Layer 11 of a small transformer language model trained on English Wikipedia (15 layers, counted from 0, width 64).
A neuron adds its activation times its output weights to the MLP's output. To switch it off is to set its activation to zero at one token and run the rest of the model.
A neuron's activation on a vector x is SiLU(gate . x) times (in . x), where the dot is the dot product.

Input weights of the MLP neurons that the questions are about. A number n stands for n times 0.0061.
n19 gate: 16 -4 12 -3 -4 -1 18 -14 11 19 -6 0 -3 43 -32 -12 -26 21 4 -24 3 -17 9 8 21 6 -12 -24 14 -31 -6 10 1 18 19 -4 14 -6 12 -35 8 -26 3 13 11 36 -16 -8 4 -5 -12 -20 7 -15 6 -15 20 23 17 5 -20 1 18 6
n21 gate: -44 10 -25 10 -14 25 22 -12 -37 40 -46 -4 -44 -28 -4 -17 -13 -7 9 22 16 -26 -11 31 1 18 1 31 36 28 42 29 2 -5 42 -33 38 19 14 20 6 -7 -6 -11 -6 14 -31 0 -11 7 -8 -43 -1 -3 1 1 18 13 -38 -23 -46 -3 25 13
n24 gate: -7 -12 -9 -1 -6 -39 -8 -24 -43 -7 -5 -10 -14 -18 -7 -21 35 -10 -23 0 -22 35 -19 29 12 -11 -39 16 6 9 6 13 -11 18 -14 -8 9 19 5 32 -29 -26 25 12 19 -19 -21 -6 -21 -20 17 -13 -17 -13 1 6 11 -16 -12 10 4 37 6 -6
n36 gate: -32 -46 -14 -15 -14 3 2 -6 -6 -39 -22 -13 1 23 5 -30 -44 2 -63 6 41 -10 -13 21 21 28 -7 -25 -17 8 13 13 -19 14 25 -28 -32 11 -28 12 10 34 -6 22 -1 19 17 8 -15 7 19 -32 5 36 -13 4 41 -6 27 -24 13 16 2 23
n37 gate: 36 6 20 -24 -14 -15 1 -17 -19 -67 7 15 17 19 -17 7 -26 -23 -13 -25 -7 10 14 14 8 -1 -28 4 -1 -12 16 19 25 -3 -11 8 -51 3 11 10 12 -6 15 1 -7 10 18 19 0 -1 -20 10 18 -20 -25 -8 -14 2 0 6 -12 -24 8 -8
n46 gate: 2 -11 0 12 4 -19 -27 -2 14 -16 -24 -12 18 8 -9 -28 26 -9 7 -4 0 22 -9 -19 -21 -46 5 17 12 -25 -4 7 -16 2 -22 30 14 6 -16 41 -12 -5 8 -19 -2 29 11 -20 15 20 -16 -46 7 -26 -10 -19 -26 43 1 -3 0 17 9 5
n61 gate: 22 -6 0 6 -10 -25 -38 23 -7 -17 -5 -7 6 -21 25 -18 -22 -3 -1 44 10 15 -28 -8 19 -20 11 28 -8 17 30 4 -21 -21 -10 -6 35 36 12 33 15 -20 27 -32 -2 -23 1 8 -38 10 0 -31 -4 -56 -14 -24 27 -17 9 -21 -8 10 16 -24
n68 gate: -36 23 -5 -15 -3 -15 27 22 -12 1 9 -36 -1 17 -25 -17 -4 -43 -2 0 -11 -9 -39 -8 -21 -21 12 24 -8 26 -2 16 -17 20 -13 -11 13 15 -31 7 6 -9 -5 -15 21 -23 -28 3 4 -2 -33 10 -4 -3 -17 40 35 -1 -8 9 -17 8 11 -16
n71 gate: -7 33 2 -10 -10 24 -26 40 -3 34 -13 2 11 14 2 -27 10 35 -40 2 -27 -33 18 21 -5 3 7 15 4 30 -9 -39 -43 -14 -18 16 4 -46 21 -22 6 19 5 -11 12 -4 26 28 4 16 -15 -13 0 31 -6 5 -21 -4 28 -7 3 26 -9 -41
n77 gate: -14 3 -17 2 0 1 21 2 40 -26 -2 17 -12 22 7 -14 26 -5 -35 12 3 -14 -15 9 8 -3 27 -30 7 -5 8 -6 1 10 -5 17 -2 9 -5 -48 -27 -15 -1 20 21 4 1 53 -48 31 -22 -8 -11 5 1 17 3 22 30 -23 -50 -16 -10 -9
n92 gate: 5 -20 -13 1 14 -15 -57 -13 1 10 18 -6 4 37 -12 1 -4 11 -2 1 9 29 -10 -28 -25 26 42 21 -8 11 -11 -2 -39 0 -13 -6 -18 50 9 -27 7 -8 6 -10 -45 -18 -4 29 -1 -9 5 2 12 0 21 25 29 18 -12 -26 21 8 -1 -24
n104 gate: -2 11 2 -20 -20 1 4 20 10 -10 -27 -20 -2 -21 29 -24 -4 -10 4 -1 30 27 1 18 9 -17 -6 3 10 13 41 6 -5 -6 -19 -20 17 28 -21 -25 1 -11 14 -24 28 24 7 38 0 4 -16 -19 1 6 -16 29 14 -12 22 24 -10 29 7 25
n105 gate: -4 -8 -15 -34 8 27 -13 -28 21 52 -1 13 31 -9 -38 13 -27 -17 -12 5 51 7 12 0 8 -15 23 -14 -1 -9 -2 -8 -6 0 -6 20 29 22 -1 -3 15 3 21 -9 4 35 -12 29 -3 9 -9 -1 -3 -11 -5 21 -10 19 16 29 1 7 5 26
n107 gate: -32 -4 3 35 -14 31 6 -7 -36 -20 -15 -30 -1 13 16 -11 -18 9 33 -7 -60 5 -36 7 14 8 1 37 25 -27 -19 3 8 -8 -24 -7 28 -8 -28 11 20 -7 2 -38 -38 24 6 -11 3 -9 11 0 -30 13 19 24 -4 -11 -3 7 -15 -10 -16 24
n108 gate: 2 -12 9 2 30 -25 -11 -3 -18 7 -9 -22 21 23 -16 6 -21 -10 -17 -1 -36 -20 -4 1 40 -11 1 -22 -10 -12 0 -6 25 -12 4 -15 -16 -5 18 27 9 44 -2 17 -29 -3 -10 18 -9 18 -6 5 -8 -4 12 15 4 -6 5 1 -8 5 0 -21
n120 gate: -16 -42 -15 -27 27 -26 12 -4 -21 4 24 -8 -2 14 -3 -31 -14 -22 15 -13 -10 -11 -20 6 -5 -4 -3 22 8 -3 36 -15 -4 20 -9 -7 -26 4 -8 -39 -1 9 14 -9 24 -14 -16 5 33 -1 20 -2 -10 32 37 -8 7 -21 -23 17 25 -6 20 -18
n19 in: 10 -13 30 -13 -28 -30 9 21 17 16 18 15 7 29 -22 5 -9 11 -17 -35 -2 -26 -22 -21 26 -8 -5 -24 31 24 -24 0 -8 -4 4 -28 13 -3 13 -14 -2 14 0 5 -7 -8 23 -7 -4 20 17 30 47 6 31 -6 21 -32 8 31 -25 -23 -10 14
n21 in: -23 -3 -33 -20 -9 50 15 23 -46 -22 -3 8 -1 21 15 3 23 6 18 42 14 -3 -2 16 18 -22 -24 18 25 22 5 2 -42 -6 -17 -18 5 12 28 23 3 -1 -40 31 -2 14 -23 -2 42 29 3 -49 16 -3 -5 2 -35 6 -20 -6 -34 0 -6 6
n24 in: 5 1 -5 -6 19 50 5 -17 38 12 -1 -4 -25 30 23 -9 -16 -2 -19 5 7 -24 -19 -6 -19 7 7 8 0 -9 1 15 28 14 -39 -16 10 -38 29 -6 -8 34 -39 8 0 -5 -14 -32 -1 -23 9 -16 5 6 -34 6 -5 15 -1 -15 -21 -25 -26 -9
n36 in: -6 -14 -10 11 -9 1 6 1 4 -10 15 -18 10 -8 18 24 11 -8 23 -18 23 -21 -14 48 21 2 25 21 -3 17 -48 -6 12 25 5 6 41 -19 23 -29 -20 45 40 -9 -45 6 -10 -18 -43 -16 -3 -24 -4 -9 23 -6 -13 -14 -3 -8 -1 -2 8 15
n37 in: -13 -24 7 35 22 7 -2 -1 -7 12 42 28 -3 -7 5 1 20 4 7 3 -7 -2 12 -3 -19 7 38 7 24 22 3 -5 26 20 -29 1 -10 11 -4 -3 -2 47 20 11 6 -48 9 -25 1 8 -14 1 -22 -19 7 7 5 8 -8 -32 4 13 0 50
n46 in: -28 2 2 32 6 -19 21 -15 1 18 -17 -13 0 18 -14 -24 36 -23 -20 16 -6 -5 -70 5 8 -33 -4 -5 1 -40 -9 13 -26 15 -2 11 23 13 -17 -24 -10 3 13 4 0 16 7 -22 12 15 1 8 17 -8 -7 5 33 6 2 -10 24 7 14 19
n61 in: 17 14 -45 11 38 -26 -12 -27 5 0 -3 -4 -10 6 5 -7 11 37 1 -9 8 26 0 3 -13 14 -17 -36 -28 23 -15 -13 -27 -1 39 35 -12 13 11 7 12 19 11 9 17 -12 -22 -17 -10 10 25 17 -23 -10 -2 -38 -14 0 -19 13 -2 -11 -9 -38
n68 in: 27 32 -6 32 -8 21 -8 35 33 -7 -2 -7 6 -32 -6 -5 -5 -24 1 9 25 34 -8 0 -19 -1 -7 -15 -10 9 5 14 45 -8 -25 -1 23 2 -29 -4 29 2 -16 25 12 5 -7 17 33 46 7 0 6 23 60 -42 27 16 -29 -6 4 21 6 2
n71 in: 23 11 16 5 -15 -3 9 -25 -2 -12 3 -8 -41 2 -23 -20 -26 -13 -20 -21 7 32 5 95 -7 9 1 22 4 21 -7 11 4 -10 48 -1 32 -4 28 11 12 34 -10 1 -9 -16 -9 2 -21 -24 -2 -5 -31 6 -32 1 23 3 -7 21 -8 -14 24 -1
n77 in: 1 16 6 40 20 9 -19 -17 -3 -2 -3 -32 34 8 6 -3 9 3 -6 0 -22 -16 0 -7 -37 5 -28 2 -4 16 4 5 7 4 -27 -9 31 -36 -11 37 -12 0 -39 2 -20 11 51 -11 15 9 3 23 15 24 -14 2 26 30 29 9 15 -19 3 -5
n92 in: 34 -16 1 -7 -5 -3 -21 -24 -9 -12 -16 17 0 14 -10 -22 16 7 -16 1 1 13 13 -8 12 -28 22 6 -7 -8 -6 6 -13 -8 43 8 -40 18 -10 33 -10 10 -33 -3 15 9 13 37 9 16 18 5 -22 -25 -29 9 -4 -13 11 28 0 1 35 33
n104 in: 24 30 9 36 -23 -9 9 37 -7 16 -33 13 12 -15 -80 -64 -33 -2 -34 8 12 -24 17 -26 23 13 -45 20 22 0 20 24 0 -63 24 12 10 5 -27 15 14 -21 -30 0 20 -23 -15 -30 40 20 -13 28 -25 19 -34 9 -34 2 24 18 -1 -49 5 -18
n105 in: -19 -24 -32 25 31 21 28 -32 6 0 23 -3 15 12 -4 -10 6 13 11 0 31 8 -7 27 6 -9 10 -18 -3 6 2 8 -24 1 -10 -9 11 8 10 11 10 -10 1 7 21 12 -11 4 -14 25 -29 10 12 43 9 -1 21 46 -4 20 26 -24 -13 -1
n107 in: -9 -14 -12 -26 7 2 -4 5 -36 -7 -16 -13 11 -9 -30 -2 13 -30 -6 4 22 10 32 -27 3 14 30 29 11 36 4 11 -35 -3 -31 -8 46 21 -16 -13 -7 -10 -17 -27 5 -41 36 -11 -5 1 -24 3 10 -1 24 -4 5 4 -5 -4 16 -18 10 -29
n108 in: 17 13 -7 16 -2 15 -7 4 -11 -9 6 -41 27 -14 17 -16 0 7 29 7 -11 19 -35 -6 36 2 -2 -3 -10 -12 37 8 -19 6 30 0 -10 -31 12 8 -35 -8 -24 19 -13 28 -23 -18 -4 -8 30 -6 -7 -3 19 -39 -13 3 -23 -3 -8 -24 25 -12
n120 in: 13 -13 -6 13 10 8 -18 -18 -21 21 0 42 0 -17 -7 14 19 -14 -29 8 8 -11 20 0 1 8 -34 6 -31 -13 -10 -23 -14 -7 6 8 -4 -16 -11 -4 -28 6 -38 -18 -19 21 0 13 -6 23 -5 -24 8 0 -3 -7 13 29 27 18 -10 -1 -20 -39

Output weights of the MLP neurons that the questions are about. A number n stands for n times 0.0062.
n19: 6 8 -21 7 -13 13 -16 6 -36 12 6 37 -7 -24 28 5 8 26 22 -1 -2 -15 -3 -10 -49 5 5 18 -18 -49 15 -18 -24 0 -8 8 9 14 -22 3 17 -2 12 4 9 20 -11 -15 -26 1 -32 -26 -5 -13 -12 9 9 -6 -13 -17 7 -24 38 0
n21: 10 -21 -6 -2 -20 -1 -30 -6 18 -22 -29 10 20 41 20 -12 -18 17 -28 -1 17 32 -2 35 -30 5 14 -34 -9 -95 -33 -5 -15 13 -29 -8 -27 18 7 0 -1 30 9 16 44 5 -9 17 8 -3 -18 17 7 -35 17 -7 -18 -10 32 29 -5 11 8 3
n24: 11 1 4 2 18 -15 -10 13 16 36 24 -1 -5 8 7 2 6 10 -33 12 -5 -27 21 23 -23 -21 -7 32 -40 13 25 -8 3 23 -11 -4 41 -3 19 -19 17 -31 13 12 5 8 -16 -46 -12 11 -21 -26 -2 -14 6 -7 -14 29 -28 -26 -19 7 -4 -10
n36: -5 40 10 -11 33 -22 -28 29 -6 4 -19 19 0 12 -19 15 9 -30 -16 -16 29 16 -14 -39 -30 1 -22 1 -8 -27 3 26 -16 10 -2 -1 -13 6 12 18 -16 20 -17 2 -6 -3 -14 12 10 4 -3 35 -24 0 24 -19 8 -6 -31 20 -33 -6 -23 11
n37: -3 25 -9 -17 -9 1 -4 14 -25 -17 12 16 11 13 -19 11 4 -10 -10 1 -7 20 21 5 -7 1 16 7 46 42 35 8 -24 -14 3 8 -31 -4 -13 -36 9 -8 -23 8 0 3 16 24 -3 -18 -19 -8 -8 -23 -33 4 24 1 -28 -4 -4 17 -16 -6
n46: 28 -11 22 -23 -47 -20 -2 0 -17 4 2 -7 9 -22 -19 24 -28 3 8 -43 1 -22 4 14 -23 28 -31 -18 -2 41 9 -23 5 2 17 3 4 -5 -33 -5 -17 -30 -9 16 -16 -3 -35 4 5 -33 -14 26 -8 -23 -2 11 -19 -19 -11 6 0 -1 14 -16
n61: 12 6 -27 7 -1 5 -10 -35 -4 -2 12 7 6 -8 -26 -2 15 12 -6 0 40 12 0 -17 -46 23 11 -14 4 35 13 -3 4 -3 -4 -14 11 -1 28 -24 18 16 -14 26 -5 -25 -23 -10 17 -39 -16 35 3 -17 11 -49 -10 32 11 30 -19 -19 1 -25
n68: 22 21 -16 -11 -54 33 -1 5 19 31 -19 -11 29 -7 -37 6 -2 -3 7 26 -14 15 35 -17 -14 27 -16 7 24 -4 -17 -33 -23 19 -13 -3 8 -27 -14 14 20 15 -36 12 -18 2 14 40 17 -12 29 29 18 0 -15 10 30 26 -7 26 -22 25 32 -29
n71: -6 19 9 -7 -32 3 12 17 20 -4 -42 9 -5 -25 -14 -16 -24 38 -8 -4 10 25 -24 -22 -16 -24 -30 -6 13 19 -23 -50 -17 -14 -6 -17 -16 5 13 -36 -23 31 -19 -11 13 -31 29 6 -3 11 -4 -8 39 7 18 -10 -18 25 2 -10 -15 5 13 -18
n77: -11 -4 -3 19 -1 -15 19 22 19 5 -6 -8 -31 0 3 3 12 -12 20 -35 -6 -17 10 12 -29 -3 -17 -33 28 -6 14 -19 -22 17 -15 8 0 12 20 2 -14 15 -7 1 -14 -24 -28 -2 2 -1 28 3 -7 -53 -30 -5 2 1 -5 -26 -68 13 31 3
n92: 8 13 -4 -1 32 11 -11 11 1 -11 2 -21 1 11 -5 1 -17 11 -2 6 21 -6 -61 -13 2 41 20 31 -9 -6 -4 19 -31 -15 -2 -2 21 -4 -35 -13 0 18 -35 -14 -18 18 24 1 19 2 -20 -10 -11 5 -15 31 -24 -2 -22 7 -16 -22 0 -3
n104: -9 -8 22 45 1 8 -20 55 57 -15 -62 2 31 -18 -46 -49 -13 -16 30 22 12 17 48 -35 4 8 -39 9 8 11 -4 20 -6 -41 22 -5 -26 22 -21 21 41 -5 -13 33 -5 -24 -28 -44 79 29 28 40 -32 -9 -38 8 -55 7 7 15 30 0 -9 3
n105: -11 -11 7 18 29 7 -17 7 -20 24 26 28 -14 25 -17 7 -13 -6 32 4 -3 -3 -11 -16 -24 -7 32 1 13 -50 -10 3 26 13 21 -5 -11 -25 16 -8 -5 40 -19 -16 -13 -33 25 -23 2 -2 24 -13 29 0 3 -9 9 -16 4 -6 -31 -2 -4 1
n107: -6 -6 1 14 28 13 -20 -16 27 33 -23 -33 -4 5 26 -11 6 -7 -7 -8 13 -16 12 31 5 -2 21 29 -19 23 -40 -5 35 -3 0 18 8 -22 -17 42 0 21 21 -7 0 -15 -9 11 3 -14 21 -20 -10 31 -2 -21 28 7 -17 16 -14 20 3 40
n108: -19 14 10 -4 -4 0 9 -1 -5 -3 -24 21 -30 0 11 18 -19 3 -34 4 1 23 24 25 -19 -19 -11 -46 19 -28 -39 -3 -16 4 -19 -3 19 7 -26 11 14 -4 -11 -20 9 -34 29 24 -6 -3 -18 5 13 -7 -8 25 15 -1 5 -16 39 8 -23 25
n120: -25 18 -13 -9 -23 -15 33 -10 4 -15 3 -5 -26 25 22 -9 -20 -8 10 -9 11 10 -18 -2 17 -5 26 9 11 -20 -12 8 16 -32 6 11 15 -3 -8 2 -4 -29 23 4 -1 2 11 4 10 -3 -4 -23 -10 -20 -39 1 -22 -12 -4 -15 -17 -16 10 22

Each question names a token from some text and the token that comes next. It shows the vector x that enters the MLP there. A number n stands for n times 0.036.

Then comes g, the gradient of the next token's log-probability with respect to the MLP's output, scaled to length 1. A neuron's effect is roughly proportional to its activation times (output weights . g). A number n stands for n times 0.0049.

" 6", then " |"
x: -17 -4 24 -20 0 -44 -23 16 -5 25 59 8 -1 13 -13 11 -18 6 27 45 -1 0 26 17 6 -2 -15 31 -12 -33 -69 5 -8 -22 -20 1 11 -20 -32 0 -8 1 -41 20 6 16 9 -21 -27 -36 50 -28 -16 -9 3 -17 8 2 26 8 3 -13 -7 -39
g: -12 -14 79 27 -34 5 8 11 -12 -20 20 16 25 20 -18 15 39 25 -5 -13 7 -72 6 -10 8 -3 -4 -26 -14 -23 -10 9 -1 15 -19 27 45 4 34 -2 5 23 26 38 27 -42 -30 -29 22 -22 -1 3 13 44 43 -2 -4 -9 2 -21 29 -33 34 29
Which neuron, switched off, raises the next token's probability most? n37

"\n", then "\n"
x: -32 -21 30 -2 -8 -19 -1 37 -1 25 11 34 6 8 -13 12 -25 -7 47 49 -17 -13 0 8 7 12 40 14 -52 5 -29 44 -3 -57 0 9 32 12 -2 0 -5 -18 -3 -18 -4 -15 -6 -15 1 -43 -9 -4 -5 -19 2 7 0 -22 -55 16 -18 -31 6 -13
g: 1 -24 -39 2 41 25 20 -10 -8 55 3 -34 42 -18 -10 26 -2 -22 41 9 -7 7 -46 -30 0 -27 -27 11 -33 -20 -3 67 -1 -11 -3 16 -3 15 -6 -25 -36 24 -40 -3 2 -6 -14 7 -27 38 3 -28 -8 3 19 -38 28 39 38 -12 41 -32 -11 -13
Switching off which neuron hurts the next token most? n68

"ut", then "ely"
x: 0 -8 27 -30 -17 7 -6 -20 -12 16 30 1 -6 9 -30 40 2 18 -14 29 -7 1 2 -17 -8 42 -7 -40 -31 -46 -34 28 -4 -24 23 20 -15 16 -11 -19 -34 -35 -6 -55 25 26 5 -56 -48 -12 2 1 2 13 -6 -9 12 -5 7 17 11 -3 -29 8
g: 6 15 -18 -16 -11 -17 46 2 -41 -21 17 47 -64 21 -17 -17 -1 14 4 6 9 -30 -24 17 -35 45 -27 15 21 16 -12 -3 8 -2 6 -17 34 27 -13 -13 2 -9 51 -24 -4 -11 0 55 33 15 -8 -22 -11 -13 21 7 -5 33 53 46 -7 -23 -18 52
Switching off which neuron hurts the next token most? n19

" abs", then "ol"
x: -32 -21 11 -18 -67 14 9 -1 -3 25 31 8 4 9 -27 11 -1 2 -20 10 -28 -2 1 22 -15 7 -14 40 -1 11 -38 32 -9 -72 19 7 -18 54 19 35 -4 -28 -24 -30 33 -19 13 -1 -26 1 -8 -12 -3 -6 29 5 1 26 -4 17 -15 23 25 -24
g: -26 9 1 -19 11 32 4 -7 -10 -18 -5 -40 -59 4 5 -61 -4 47 3 -13 -44 34 25 -43 13 -42 -17 0 -15 9 15 -21 -22 7 40 -66 17 -2 -48 6 -17 21 -8 7 -15 -49 1 -1 -25 -1 12 1 -38 9 -23 14 -21 28 -11 24 9 -1 35 -3
Which two neurons, each switched off alone, lower its probability most, in order? n71, n24

"ct", then "ly"
x: -11 -8 1 -22 -30 24 9 -11 35 7 16 0 -3 -20 -9 16 11 -3 -28 17 6 23 14 -12 11 26 -8 -27 -15 -67 -36 38 -22 -45 3 43 -15 -7 -8 -11 -51 -33 -14 -29 -5 -21 -21 -12 -29 13 5 31 -10 41 3 -27 27 -15 23 -11 -12 -13 -12 -7
g: 5 -1 -12 -22 -11 31 -14 10 0 33 11 -2 -15 12 3 12 -12 -34 -40 -32 44 16 1 13 -42 -6 -17 -2 2 9 -46 -4 2 -3 -31 37 47 -35 -15 40 -14 -26 6 -86 11 33 -36 -1 -2 -34 19 5 21 -13 -36 3 7 -12 47 -26 -5 -34 -9 -32
Switching off which neuron hurts the next token most? n104

"i", then "ota"
x: -23 15 -15 12 -11 -7 4 7 -15 32 67 -1 22 -24 -25 1 -25 15 -28 -20 -21 -22 -8 -16 8 7 23 -30 -4 -50 -31 -6 43 -18 25 -9 13 18 17 -8 -33 -12 15 32 51 -31 2 29 -6 -35 -22 -2 -24 23 19 29 8 10 -9 9 -12 -24 17 13
g: 2 10 -11 58 -3 0 0 -62 34 -37 -1 -11 -22 -45 8 -5 -33 21 -3 14 -8 47 -6 9 -10 -45 -21 -19 -10 32 -7 3 9 -21 -11 0 -2 13 1 -7 -39 -46 -18 30 -10 32 51 21 -6 -15 -17 -29 -58 33 -4 15 9 -25 -46 13 -25 31 4 -16
Switching off which neuron hurts the next token most? n77

" sm", then "art"
x: 43 -13 14 10 -47 -1 5 33 -5 -29 30 -7 -10 14 -33 -24 8 -17 -56 -9 9 -15 -16 9 -16 11 -12 -13 -29 -22 -8 2 34 -14 18 4 37 -6 -6 59 1 -22 -3 9 -6 -42 24 -22 -34 -15 0 -20 -32 6 25 -2 23 25 -2 -17 -44 0 -11 3
g: -53 -6 -5 6 11 21 8 14 12 17 30 -23 -6 -5 15 -50 20 -29 27 15 -40 -5 19 18 34 -55 4 -28 17 -13 27 9 66 -35 -1 -2 -19 3 -28 -4 13 25 -9 6 15 -33 13 -21 2 8 -31 -28 -2 26 30 5 34 -47 -50 -3 -8 -42 21 -37
Which neuron, switched off, raises the next token's probability most? n68

" own", then " song"
x: 6 -40 48 4 -32 27 16 -18 24 -7 2 6 -6 7 -15 -17 -1 -27 -1 -7 16 -24 -14 -2 -15 17 40 -16 -41 -66 -34 12 8 -2 14 3 -4 42 17 5 -25 25 -10 -13 8 -11 27 -16 -15 -1 -1 15 1 36 8 -33 -12 6 -7 8 -38 -26 -42 -14
g: 45 39 -7 51 23 -21 -4 18 8 -41 9 17 -4 7 -9 -12 -10 -5 21 -58 -32 19 -67 -19 5 -42 -1 17 15 25 -34 5 26 21 -28 12 -23 46 5 20 -2 11 -19 -24 -2 8 -22 23 -1 3 34 -16 16 -18 27 14 10 -32 41 -4 8 -49 -44 9
Switching off which neuron hurts the next token most? n24

" when", then " he"
x: 3 -56 23 -4 29 -9 -44 33 -6 6 -37 -3 0 32 3 -16 17 -20 -1 23 16 -41 26 18 -23 16 -8 -27 -52 -44 -9 5 14 9 0 12 -2 -32 -13 8 -31 23 -5 -13 0 20 -4 -8 8 -43 -17 22 -4 10 25 -10 -14 12 -18 0 -35 -15 -7 -13
g: 33 -18 7 -64 -9 26 -26 13 1 31 11 3 -2 19 -38 -38 76 47 56 -22 -8 -7 21 16 -38 -12 -8 -19 -11 2 -22 -16 15 -14 2 -8 -31 30 32 28 -26 -2 8 38 11 -4 -49 14 -8 29 5 22 13 19 42 1 7 5 7 -17 -17 15 -37 -2
Which neuron, switched off, raises the next token's probability most? n120

" first", then " for"
x: 8 -29 25 -6 -4 7 -19 17 35 -14 -2 -29 -12 -13 -20 3 15 -14 13 -25 15 -4 17 -9 -15 40 27 4 -45 -56 -26 22 18 9 36 15 21 21 -7 0 -13 -18 17 2 -17 4 30 -28 11 -18 10 15 -4 23 -14 -46 -33 -1 8 -11 -26 -41 -18 -42
g: -43 -35 -3 -12 13 -21 -6 44 -9 37 20 22 24 -6 -16 1 27 49 4 -21 15 -19 63 -61 1 -11 -24 -19 -6 -35 21 -11 3 -33 36 12 20 11 -21 29 -27 -34 16 -32 -4 -45 8 -16 -11 33 3 -11 -9 21 51 -16 6 7 -3 8 56 -1 -9 8
Which two neurons, each switched off alone, lower its probability most, in order? n37, n61

"ing", then " rock"
x: -4 -38 -1 -26 -16 -23 -14 -27 -37 8 -18 -2 -5 -1 -24 -4 9 -15 -25 -23 8 -19 1 4 -10 8 -6 -22 -22 -86 -65 5 -11 -20 -4 33 21 18 -2 20 -24 20 23 -7 14 -1 -12 -18 -30 -50 -14 21 -7 25 21 -18 15 -4 13 -3 -3 5 -7 3
g: 11 44 16 20 24 -4 41 22 0 -38 -9 -17 -43 -19 -13 -44 -4 -19 -10 6 0 79 -66 -3 8 -24 -15 2 23 12 15 9 16 18 -40 -14 21 4 -9 23 5 -6 -49 0 -17 29 12 20 -34 20 -9 28 10 -51 1 -34 4 -20 -3 -28 -17 -20 18 32
Which two neurons, each switched off alone, lower its probability most, in order? n36, n24

" the", then " May"
x: 26 -3 36 16 6 1 -9 18 3 0 7 -20 2 -5 7 -25 12 -27 -16 27 7 -5 1 14 -11 40 39 6 -19 -62 -18 -5 10 2 -1 -8 -9 31 6 10 -34 43 2 -8 17 14 10 -53 24 -8 -27 33 8 33 22 -12 -38 -15 -5 8 -43 -42 5 9
g: 28 20 -35 -5 10 -18 -23 6 7 26 5 -39 40 19 1 -35 9 -11 -11 21 26 -6 6 -9 57 38 0 37 15 -22 16 -25 -40 -7 14 -18 38 -56 -58 -17 12 29 17 -7 45 -28 -5 45 -46 8 14 -20 -11 28 20 14 5 33 15 -18 12 -18 6 -25
Switching off which neuron hurts the next token most? n104

" |", then " 2.2"
x: -3 7 -27 17 -11 -1 4 33 -41 10 21 -19 13 -7 3 7 -45 14 8 32 -30 -15 12 -1 -4 20 4 26 -44 -54 1 50 -1 -40 -22 4 1 17 -14 6 -18 33 -27 15 3 -12 -4 -14 -14 -15 32 -28 -22 9 -3 14 27 2 -6 5 67 -17 -7 -1
g: -46 -39 -35 2 8 5 -36 4 -3 -27 -11 27 -50 -30 24 21 -47 15 -2 5 26 55 26 -32 -1 -23 1 -1 34 16 8 -37 22 7 7 -26 -29 24 -28 -21 -1 14 -17 -24 13 65 18 33 7 16 -34 7 -2 -12 -17 14 20 50 21 -13 14 38 8 1
Switching off which neuron hurts the next token most? n108

" 17", then ":30"
x: 2 -2 1 18 3 -20 -33 -14 22 27 69 -37 34 20 -23 -18 4 -9 19 8 8 -1 31 30 31 24 -37 55 -3 -20 -19 8 -27 -7 15 9 -10 -28 13 -7 -6 17 -8 -5 34 -40 18 -10 8 -11 -9 0 -34 16 10 -31 0 -7 8 6 -18 -21 9 -27
g: -5 -44 -32 41 8 -66 -25 -25 -4 -4 34 25 -1 -19 -53 -10 -12 22 -29 3 44 25 -34 -8 -19 -50 -30 -12 -12 4 -28 -40 31 26 -12 21 1 14 3 -5 -19 0 -36 41 -26 30 -37 -12 23 6 17 -9 -21 6 -16 -44 -4 26 13 24 16 21 -3 -6
Switching off which neuron hurts the next token most? n71

"ilit", then "ia."
x: -12 2 -1 -7 -39 29 5 1 -2 -7 27 -1 7 5 1 1 9 12 -40 -56 -1 6 26 -39 -1 17 -13 -39 -10 -36 13 58 3 -62 2 15 -19 2 28 -13 -1 -41 -7 -34 32 -39 -17 -5 -31 -4 9 1 -38 12 15 3 -27 -23 -23 -25 0 1 -19 1
g: 9 -15 10 13 25 45 -27 36 43 -13 -14 -14 -18 3 -19 32 -18 -10 22 -26 -4 47 32 24 -15 -23 -13 7 17 4 -19 -49 15 -12 -26 -46 -1 -7 25 -67 -36 -24 0 -23 -7 64 -16 -26 2 -49 16 -2 -14 -15 36 24 5 29 18 10 14 22 6 -6
Switching off which neuron hurts the next token most? n46

"r", then "ington"
x: -18 27 -15 11 -20 -2 -23 46 -1 8 63 2 13 -7 -29 -12 -12 3 -12 -36 19 -39 4 9 -4 -12 3 -46 -23 -45 -23 12 2 -44 -11 -8 -30 -20 42 -4 -16 -33 13 25 38 11 -2 10 -12 -2 24 -10 -6 38 24 13 6 15 22 9 -3 7 -18 8
g: 33 9 -13 -37 3 4 -33 -10 46 -7 -25 -34 -11 16 24 4 -20 -16 -32 -11 3 -3 -15 72 2 -27 -8 53 -28 -4 -16 18 -16 -63 -33 24 -60 20 0 -15 5 -12 24 14 2 -1 19 -4 -12 7 44 -1 41 23 -4 -1 19 33 -42 -4 -2 26 14 28
Switching off which neuron hurts the next token most? n107

" |", then " 3"
x: -22 -14 -17 23 2 -23 3 39 -20 16 28 -16 24 4 6 -17 -42 4 4 27 -25 -19 0 -2 6 10 5 60 -37 -48 6 50 -27 -4 -22 -4 7 32 -20 -4 -12 52 -10 -4 15 -33 3 -24 0 -12 20 2 -6 20 -9 6 -8 8 -14 -3 44 -19 -21 -11
g: -19 -22 12 -2 -50 -7 -9 -24 -21 -28 -26 -38 23 17 5 -9 -18 46 5 25 -28 -30 74 -53 -17 -35 -5 -5 -4 -20 9 -25 19 -25 -13 -51 -42 9 2 -25 -4 -9 -14 -22 -15 -2 43 2 15 36 -16 -1 34 34 -17 -28 -32 17 -30 0 9 5 32 1
Switching off which neuron hurts the next token most? n92

" and", then " working"
x: -18 -18 18 8 11 1 -23 18 26 -1 -18 -23 -15 14 24 -19 -2 -17 -42 5 -18 -15 12 -14 -12 14 28 -38 -41 -70 -15 -5 -18 -33 18 -10 -22 0 11 32 -9 5 3 -1 12 8 13 -35 -43 -18 -47 35 5 9 35 -23 -20 22 17 4 -3 -34 7 -6
g: 10 -65 -21 -45 9 -5 -12 -8 5 -13 1 -30 -25 19 -34 -34 55 -25 23 9 -23 21 21 -1 16 -11 -5 -4 13 23 9 -53 26 28 32 18 5 -10 -3 17 55 27 -15 -31 10 10 -41 4 45 7 20 -9 -34 41 16 30 -25 11 -9 35 -24 -8 16 -32
Switching off which neuron hurts the next token most? n68